Layer 7 of a small transformer language model trained on English Wikipedia (14 layers, counted from 0, width 64). Numbers have three digits each and are written without spaces.
A neuron's activation on a vector x is SiLU(gate . x) times (in . x), where the dot is the dot product.
The model reads these tokens: "," " W" "ill" "i" "am" "s" " sh" "if" "t" "ed" " his" " f" "oc" "us" " from" " at" "t" "ack" "ing" " P" "l" "us" "qu" "ell" "ic" " to" " l" "ay" "ing" " o" "ut" " his"

The vector x that enters this layer's MLP at each token. A number n stands for (n - 500) times 0.0066.
0 ",": 470614485479550368415344366611561390442633475526543542608341315695580304381651252473529566365510663601359543597709399239602536252231482354643491439225507638404621496474448608396623360532412714
1 " W": 524520342421644386466353483585369344534704409659632611672450604501679458413638474409812626581699525696314511502494501376586563347244399377595431507306445807514596566510643371415694426597401576
2 "ill": 452548439769660567513413213700361351804557274704645552562492532500484497583513452504732540547564567705432234514318556503599343368461466290367344493489643550567639531582730728598554370727544593
3 "i": 507725399532520545468502358586479562549507400760472383565446705581323314470405302620539514385597580664255285471484508480832287388446497166545468471371527527699279492624546429706544379483494649
4 "am": 605608385567527511539229319751494413367565549530529504553272665564269334424347305550500526604525412669428399461628678381748351310323408218339340419366524509492473626582497337348429399499490612
5 "s": 517594636579533351394351487528283430571657572519593606667382521546456230329537357405422526585499546645500539408524510419760320308340419333424255581373629500557489537594650190353574177571404643
6 " sh": 412403485514505337501391274697203488606708333671421604504233402615632544522581420498848644515698670606448349304372348562550506372378394345520596602408502735530533487322667460487642569504564596
7 "if": 403541379553499430623387294467646726717534437788686581413264738730544541461484302586646684481555486621478395394482334557639476381380293238478477663366480480401502468263551522734622712601497524
8 "t": 365531603466534434530509394614404329668595605607506577473025762519458392473338290454394556469494754532364463432729537500605539181486355416315184408456532535438418394526533299581418450544471694
9 "ed": 587492587542494367443580381580360513508585424562700587474276536696609468470498189412412481425467772708515329377684344467763521324343409445487331547323583670654365444409448259489569253717532732
10 " his": 531538411564432462490390380414134482320680346439636685472296423691548478582620281633451452402581710492287506645612327323665535366181501382505470534337449754404570523474735478628521430543559542
11 " f": 485576388515391600483552475530085432668757155487613580587308519786545618522761333519629556559580632405246629452504401397527546455363427358657491797438409619426488374537382390578662499601383540
12 "oc": 528610416760750527614652514485466195767664538495608671659501679809512415462565487558685338365658484593380435241759339417590545547561321419628440596489443497462677393433603564476628583546446789
13 "us": 373469586613443685516424325499671539585660355524621618496616836503505311614283396302467358571476554406655412421644601465688624329264534399531325518448299561375657674561590396486490259618436854
14 " from": 636530503462530540508581236549307595476540334504549669632264424591575491512551379513544571360530601601411496555577360345620615388138429342589329639364370726326428255303595616543667315548527696
15 " at": 737595376381570502559523247452239623443591401569437748610290578447530538404601457441502680350565496489403446576607494368523578363161289400612327739436437637408318404265575693614547475627441628
16 "t": 499344403535610638582481246504340374626675581497330593632246651285282536554676433341575537446363440582321616464668597311563560511435287403642198602533421458496450262438445683575616702658386642
17 "ack": 704532551673400513620463412407337410533489405473579562589203728498688428671399395592351592530434705612553325507637826362670544328278443451449123466303519624560438335632535442479460458639441679
18 "ing": 685559620602336441531541412612255584434584400592571562548272593603607347459568212530360562442438756712448421468670562312570451391210374435451248622447408674589408414432521281519589279521500695
19 " P": 564571351588759467618234378495338489593593415555549413638370724585641447443653428519629692382653627530364589498521475293614585539168368414663353665423548820646429449467542457450609417461479600
20 "l": 400528444539661418610303405438326509574484356433382642587330558274544555381551358426688488609589674656470255489464596422530554438311260317836370633540374609795611457419816464498412517477574661
21 "us": 586605579640654287578282305384575500507404330629640588339365731531387468507326421412665462656521633413454523354653605517699472497589473217563090639494331501524571509620500431483489360449455695
22 "qu": 637373545552586565560404399333417298463582383421553444585334540479485193498189188443486717813533648592436298303596525513445398291439606326445454406452368629505467641508577315565612321557337664
23 "ell": 437537745619591488575357429663460476702537411572496539680183443757473235424392327578416553701453610682513380439427484314560255362313569406249431492439467590452463445467624279718473354456378612
24 "ic": 519645731580556342507601497529328395471540519588731530581332630859389321416389264565304639503569590529538386364524439245484243478337495395475280447446440596437473431530636170583557371543490663
25 " to": 585503484439550430648495277637256626335572329656604628609394287709493459498698466427490719286565580722394401542526368294578412334312230427536416703326477727335517512453595631488629314578510568
26 " l": 390512446505497282518381374742231490487707359408647592614249468408379579559813402646754582549599716687452552534451433399532478419419296390640403714415481864529449450574412465549595503616458624
27 "ay": 472618537522374326675381356401240522662551365663630440592352555706494377534500454716679459403665862595473264486571638521672610467678457349364314606339365742541626461348469481622517630662582573
28 "ing": 579565612499339391519504402379333578661693496671613531439203570634592404438606279655404467473471919751417315446624432466681362323385402422414253625336552652631464408389492375518487352500572657
29 " o": 638483318556532395552513443616239481499797292659617633581327379694541410312573621610602721380606603567418476549612449438426381405328321401565389779305375619527447382584473439557681319431438748
30 "ut": 355699350562523622492531421737411636446605406561593621719312739750617557114700382466425536416399480639592482408506660488603498267579465339496275700428449627461504602431597581408520610727479701
31 " his": 566505387554438460472388400429145421348672386467603687509313448684615467594676217617454452357580710494304472688639392323656534359219490355525418514349469757417607496553704501621529445554543564

Each question shows the input weights of one neuron of the MLP. A number n stands for (n - 500) times 0.0015.

n188 gate: 375611555603663571365482484146380597405456467507527457619664364653568463625479277491378424503386535590668533768454385616327348545616422550729556760872362582349549467691498655445510275453681437
n188 in: 380475444620496519467540486510582431640435468391394518384276306553445466418448462659741365377522828416385493682600517538598480518516421541539561348764626431222504399394569510600353334484645508
Which token does this neuron like most? 31 " his"

n74 gate: 343368578375658383416526435719560555222638335495231553517599553299726645561472533459187456728576419742409607457594475524457447361662724490457559721838228809422577396585429577425657776413573431
n74 in: 375561301322400550751680445386551469405552258339413503523522641485343525537599259528311494408509438504304351461592436430512605674280417569718587789260522258559602264675548691499628444421669473
Which token does this neuron like most? 16 "t"

n123 gate: 602567479478120446438570525477537578553789286702483531405794467637560305261555407493517539386508539481400625634306531362339548468623617361553573585358645444335375519343391256647313733413483430
n123 in: 851385588425567422343561517529725473598366518386432437715245439422395644408610398594596268523554649482432591340494571603618523720300590536471478555705283527550551385569588587691586436682390413
On which token does it fire most, and how strongly? 11 " f", at about 1.5

n181 gate: 369635613729437682420453437403409515336363532448475150667551541647604669755588599463684478306695655459696506461490527731535402575669410345646533485398663603632776621245377656421546491204379696
n181 in: 483435318698394488752513548511452658398575578433521431632481416574618252818468363651399549500419418423574514417317473675555732599478350585707615664453720442598490709539664515365516568450386594
Its three highest activations, in order, are on tokens 19 " P", 6 " sh", 12 "oc"

n25 gate: 624491457283227712517388389693689634658638575289404680350183629462470584554490524882389193427563448617305585541292814689638583748430685561441522518328363398447351524508365518469465411469431413
n25 in: 588563403494570687544729328632522632507359609639383431522376628592655634487474551427584343529243521329506257567586475481451322628420638619515526201279327483691468485241431502395510421563328510
Which token does this neuron like most? 17 "ack"

n128 gate: 464354367094433539370327395251516645571725498227378783418624532413506469708551508667461610474585584703568608743858441522410509382484502637555586261486417535619437656648490520456625427292596453
n128 in: 471462394559640709351535543821417602318342471610569387574168432820565497516433441680709497373342419540545315538387431713334438587415701337689537396505570660516658407437594645512619349444542488
Its three highest activations, in order, are on tokens 31 " his", 10 " his", 0 ","

n172 gate: 595563442651385259514699492589515422465533612714244357581305615229726544649625715602413744607511547387968435309425678525669831460623432379795620452592398662615479705598192473583443601446554442
n172 in: 423317396378429495329536375639563465594578665507487702678807395640602232559489436442507437470427542510738267488551641553510496753388651502491421514423476555459440626410539528630398182521685571
On which token does it fire most, and how strongly? 11 " f", at about 0.52

n101 gate: 444462765527539372585550424558457411591605551668487490490599274319320612551390579378458737566642639565572408447624464520352623356565733742385526582533472616609544395726653544645359406567548528
n101 in: 705650755532643540559384550638693458640626541283456527563523268302396471550494542530501402523563468624504696441536599566484479583415461479570444531357432629637646365365516615684281352447323467
Which token does this neuron like most? 23 "ell"

n80 gate: 160314555574472318391709615512685634680450238718512669661734350580598611602611302461600414555633572423544937520467554513490575391610644355525565404670681335357454484292599320608377543517601505
n80 in: 580412415573430315493654466754574397740893625527533562585620539497458341562348473237368387502543433288358558445428393848712456358638577571595429432728509634463430614672378324493534515453332591
Which token does this neuron like most? 20 "l"

n1 gate: 680345566601603538116729732755361475355391565362438564427402609471506484417414457551568258483369410338589436377656611416329465475516564463263537637461445664279414456546461277471330507493261416
n1 in: 482497370467506411390432615756608413425414572569484409560617460390587482397549525675564473444631758317548457382442491523417503415429574405583490538492481460534596516635378413535548456257650632
Its two highest activations, in order, are on tokens 16 "t", 15 " at"

n111 gate: 331530416343598360758309590415887526270499638520348560250381476340545469424503517402558698622632530521739678471482284120430434539494608412560616266538409366382490342560333563730217455445365423
n111 in: 474544473623594425352587473227597336381698646350747423589320585310684429609486400624450499527864554651377455638654568468410552488740670515749459335472494559233562216452568473361437584455652412
Its two highest activations, in order, are on tokens 0 ",", 25 " to"

n43 gate: 512274611616592624301359593436539418274274712542696639606316412490692407537588421493715391479601439591409437426645312619254665592559444322432357348625718531261778500436500590523607528522445315
n43 in: 311494612508384535494516488435452676480577687464477517667440519441458430537828460476452284601360503565294583252434459615669443609423495556517540436376432613471471531569448652757536445971704390
Its three highest activations, in order, are on tokens 31 " his", 10 " his", 29 " o"

n100 gate: 392567533560485583820437576339827599442522472441612520469646653647529525490486650457424296552564338614409571175569413430402534462186420327722431620356506432398463603316285557175247464298636383
n100 in: 424544663433529345618378420541722657305391355508588436566390622560350607434469610665607579392448674427724691715480530755473505493395544485540226499654412509514434626635502541492527565627456575
Its three highest activations, in order, are on tokens 21 "us", 13 "us", 7 "if"

n176 gate: 339647153636698572467741393517672594452476458602415417392643274440263532660520310764609435671512506460435404437439335530524482543651242604434126521601489521535648390437642712440352505666724192
n176 in: 586561692671492424709566570594382452672539408592323515728502382336531473620407501423474505597470259569397614530542403599551390608612749545542779537573526381581564661569404418562667227544405738
Which token does this neuron like most? 2 "ill"

n56 gate: 487727516241534536439398735474702585595391482792492604307416622448368309309663454518470592558204462335506575403656561677524449431227401805715393462464522575602382461577428514387308439339541457
n56 in: 554251632467553661460665365477435589527757496569562654313361397403604656443530493619475377528306552301316577264400481388507561376364286481503563447617519509515430414384557547411485294408537387
Its two highest activations, in order, are on tokens 28 "ing", 8 "t"

n163 gate: 360258490445611667364443747441328650624487602799488547545465559506475425617533429663421586390441516579784474458484490601533687455451584584601651480679489675589259473696387610573616340522460538
n163 in: 631546487538491461639632687557415582545533271434261554584624665576329553490510570607466610633436584649502512502354334380515536531450466603413535708643440339544706559609829628509466509462477338
On which token does it fire most, and how strongly? 0 ",", at about 0.55

n109 gate: 474551274258400634421744630462549426710632456411379498501540377534459648415550212462605361541631945289788502507381696655545624443368540604468567361648524741473458611402435344446343394479791508
n109 in: 594492702467401621388659210363639391589539508467538431557671553329661467463614643518757664407551349332649349609305606346442577433367375325433604512578372547490530548356533410527531471564418625
Which token does this neuron like most? 13 "us"

n45 gate: 334216494610482700593560551310440708399600448473401445573475470294753552500646504474321381542303510652450448627371628404660307389509535635236489383338524627577481417357602614490609254508485317
n45 in: 310496422410588355605650349448439743529385564662706515365590486544504647513467226550364457669546590522392436566631324582486567437417540128491403460475687366548769462354447603440465666395470377
Which token does this neuron like most? 28 "ing"

n36 gate: 468474595152311580451442520523817471473586450580527457560714681294376517521474575171697442461484684475460462783821530655487556594464633487387334553517636466290411726331448447652391151515629617
n36 in: 291721399643572594452575371448553672214298471547328614583355572579412376519509435730339373524412473570407571676639661689554608271478539617278491457372338503515739375471475485481385702495355634
On which token does it fire most, and how strongly? 13 "us", at about 5.1

n93 gate: 538221423360479549437693565376471574702685536374439351543710522578607777606301430554489481307653437682345553446513450382339580488330617188389339450737730582669555631577406433360281458439436412
n93 in: 448456519314599518681556625262324461412649408567429641480556418672546583340482521439720509630642423534448553486357666376291442549490576553364587307629611413260512444500309628372601577671607454
Which token does this neuron like most? 21 "us"

n121 gate: 159527436524387280260559274530638495572718253580408653421493459535754677688509546714268564357494698503771398607422437600575502677583238627273330616788609623424361526266501353315135532452372544
n121 in: 651510570369558501630674273658227600443340629445665540431421536459320505508350619408539405435592385537414489644352333509304485223353541368493406352432415466497541277829433393341352483516551468
Which token does this neuron like most? 8 "t"

n23 gate: 786385639522433543743552573477461275503323397732531397688683291406500440475686514643569687489632488572800693445581583491634654393561657662659536677730485418350876676550381380553488659534664417
n23 in: 269558659533410658563532453463598737555681496336289657575364633621556425516454531495399482627561522319531505459342735626448527531359611564728656467287249516579494417452522468496631577456633656
On which token does it fire most, and how strongly? 2 "ill", at about 0.42

n67 gate: 689434360565549486357267523490351600454458538525462574467599488652493689481615456485452544377436475309484556325282426404354485537583650330358502236703782358424668843509627504515819362351527217
n67 in: 360521436289245444611595648675547342426517500635456326346246433641537633507382582366730271255585424447416666649439521553610457374466612453635477502741302570513700515545464591413386616549566523
On which token does it fire most, and how strongly? 22 "qu", at about 0.63

n65 gate: 204391463357459452419576511376467292450503430404402732378486498537581588431588682328648678360563386770484575587504652671524639598592377532482392444507622502571324412612620625565572355215516456
n65 in: 644636468516212485453485441293583511520496609399842228679534596493611579452505402419463464481393616316516368601579308436539683490484488229535562511635344281455396436512496423588570449632717301
Which token does this neuron like most? 23 "ell"

n54 gate: 369475564502388520454694571390267541252464467529532423735379396294390459549700340657565624669587404485399530500569477612538420437679256595736537677756479395719402814401334630356475695607585604
n54 in: 517381481502455469617444576524540158383630548351342561473625412581420373389554419531560417258612520424296530695533459504406606515668452372375509454251460731504302395648602557560288486550459549
Its two highest activations, in order, are on tokens 26 " l", 16 "t"

n6 gate: 636546427245382455292699528452610496251199446411623505742242344457464760207631690493500485479737580627549391375491282573590424648457391369576550544412423342707514472460439509525595247395804378
n6 in: 666308603342873530531489457561595480392475586515581455342456705636495532372693472519412447394425617382409442493716400579269362629398702474293750557493438664409684456375561194407439441594341455
Which token does this neuron like most? 9 "ed"

n81 gate: 727558512575567450546512518713523672504422753557602711526471333646569326578692623325444682564451169587532377452438386672525714435642651525461510552497649451536402510157441581455556633431322572
n81 in: 570562435515438448305629651331471704378540587771350565402657679458463415391405466581500523385594391505218391533527296516565339586358536557652323412641539417387495414285371525570346676614486590
Its two highest activations, in order, are on tokens 7 "if", 15 " at"

n139 gate: 482685570441526699484588601705755317425400419570298584549362545600489632629435498428536460473306435603370587315371475558540204557730384600401627894717435623498543370687456422201513345553442542
n139 in: 517285451419409748524545440551603592678434584361562285728466548472525498386436458574555421310462280438381531274590560481566448532372587634481457545417270539685282504562675616587542679585429579
Which token does this neuron like most? 30 "ut"

n34 gate: 622237611552303253598362624449630379509584432216660367508638707359649282440681442457638471727624558501469674672517542623384709500317596434733519540569345336353353412765443542420338529250206509
n34 in: 380384366748719428484303705626500471482485518563602280509575682575404592289575202576508503391421563505574453412528371713307546187502600364461663426707578445452549517525452572222465373430451488
Which token does this neuron like most? 22 "qu"

n70 gate: 546554844578525219615634548393445415358473441740431476487547657589521536320611539696704297626726605446568674326277540763447288641418726523625502577539333321569502571327455630548691491562594358
n70 in: 478547525336516378427671415441550522371611523385569547374320477427536677563559521402631321525551243400513451512399379528272514657362447443486261428338459650484383379575685380337451564540652788
On which token does it fire most, and how strongly? 6 " sh", at about 1.2

n151 gate: 213651342575437378474380481556414518440661664326480416267523448556556489550602353470238112691394236633567244574363282781359409546500379655521542611561670629587464474711565334668832525526552478
n151 in: 470486577368476506353434514544599594432532605531420660598490347643508615461677537470613436551557583510391564379326447467327368589529637744492461550620494597674316369552354468813451331667215643
Which token does this neuron like most? 26 " l"

n96 gate: 518358558508617551381605592722506393345437563496280421616393466588585725383558514479615270407577591505392265433798476622504624196818354521561429177659507506405271363423431503638461622372344579
n96 in: 523375462461570641609541520718659550423402787474549583605380359381537643719520635362683448519518469524292454566646527791543445418650704540488397507386452570676687608527517450461434319602512430
On which token does it fire most, and how strongly? 24 "ic", at about 0.74

n115 gate: 446403347326476614523736719333574507694643389574427613461420491399450633304503556527371525425580461485492464460393559305526541400410507568459417351358761492669227567571197413746441466531523636
n115 in: 463412710743551540641456564403526692438541531356569626336471668467477544379446703467473439392356462559314538663400412504423363500535680302554572574367445466644382633486650638671580444468363383
Which token does this neuron like most? 3 "i"

n153 gate: 390500484157484713502682682432680513287503585485533618531538699548638345720730297758404412525585280411514332521356396387674684446305535499478583303521416307664618388546747447630316463359316504
n153 in: 496405366704493493497487470381401352240518513515361582461577541399482505449671273511232456498428525646674310415536500731324577465317384661461517574309543594509553349302571559275488228452336466
Its two highest activations, in order, are on tokens 31 " his", 10 " his"

n156 gate: 304408527556411612425615613351620504333407439257405504203189510718352632363661319339540067634360631374553413585273464182489537512505596475474447272334393235430552472635542450509600581511552370
n156 in: 449336408490455310457441721488628532558731297393401294578526398736717433535244379645381454481613604526371577604527635587437486427479410624674487428318511241626356682626493466349408595545494605
Which token does this neuron like most? 14 " from"

n55 gate: 604599298722451455282468424424533533429390757414298394540532559530359549358242581431549363334534312464326470463581563695289428295438650468760387351295318450166474623526274432410402392524535343
n55 in: 600585408432555482425363818682380345440150614612523589696356643623626610385295515626434589619548509476652497507543564668541344524420520527399617562594579594467697524434390548462597539435708473
Which token does this neuron like most? 4 "am"

n143 gate: 480533448510544772437739233576476510500314655560195530398665395495593397445744552360294422500198476530453623506446358433632432683732235469375505572492589450487443298398459192647731629575560692
n143 in: 573571570550336593427602368662562815341668313427637603443583430511576403481391431517617482579577491668454439272356523353602733675539410343624450353584613554476581558411426630410421750343492434
Which token does this neuron like most? 30 "ut"

n47 gate: 390527495237512512540494406397427432391305632345551606304503301605187244658346604316625490312406451169506385455684328316512607639634228462632440481546487561353295677393617548630448733492356235
n47 in: 323505479463258455646633811529307509432350389547651349359630418473578549518592464440464452494219473468743410637528685418635433474470584249242708708376410769466570562449744561338623315597353321
Which token does this neuron like most? 25 " to"

n161 gate: 368318514713478292590697626705653646482726503544262407276513516667597659684528502454507441523433282652355437685247534725674580771406555633602725299358573811505352461774636816380576476712482613
n161 in: 487481710628622355658339600579273437567619724523567598376451569489539550440646574381492688514500362466695412421543566411509452442316522673810591395559434486480448684471470478704568558493608168
On which token does it fire most, and how strongly? 6 " sh", at about 0.88

n12 gate: 622259642814310659350581472413457589480682482343394317491590548429707397397563672284479484750623515487537656676379408650603836525534346433519407342462260432744516313262497487434443603369289434
n12 in: 566641458374466381606597680676493280469597662469422655440613665405275530361427614720583539674354395409585382542562590519451471348225686366437562804445452397732465575383402689398545364452717515
On which token does it fire most, and how strongly? 31 " his", at about 0.35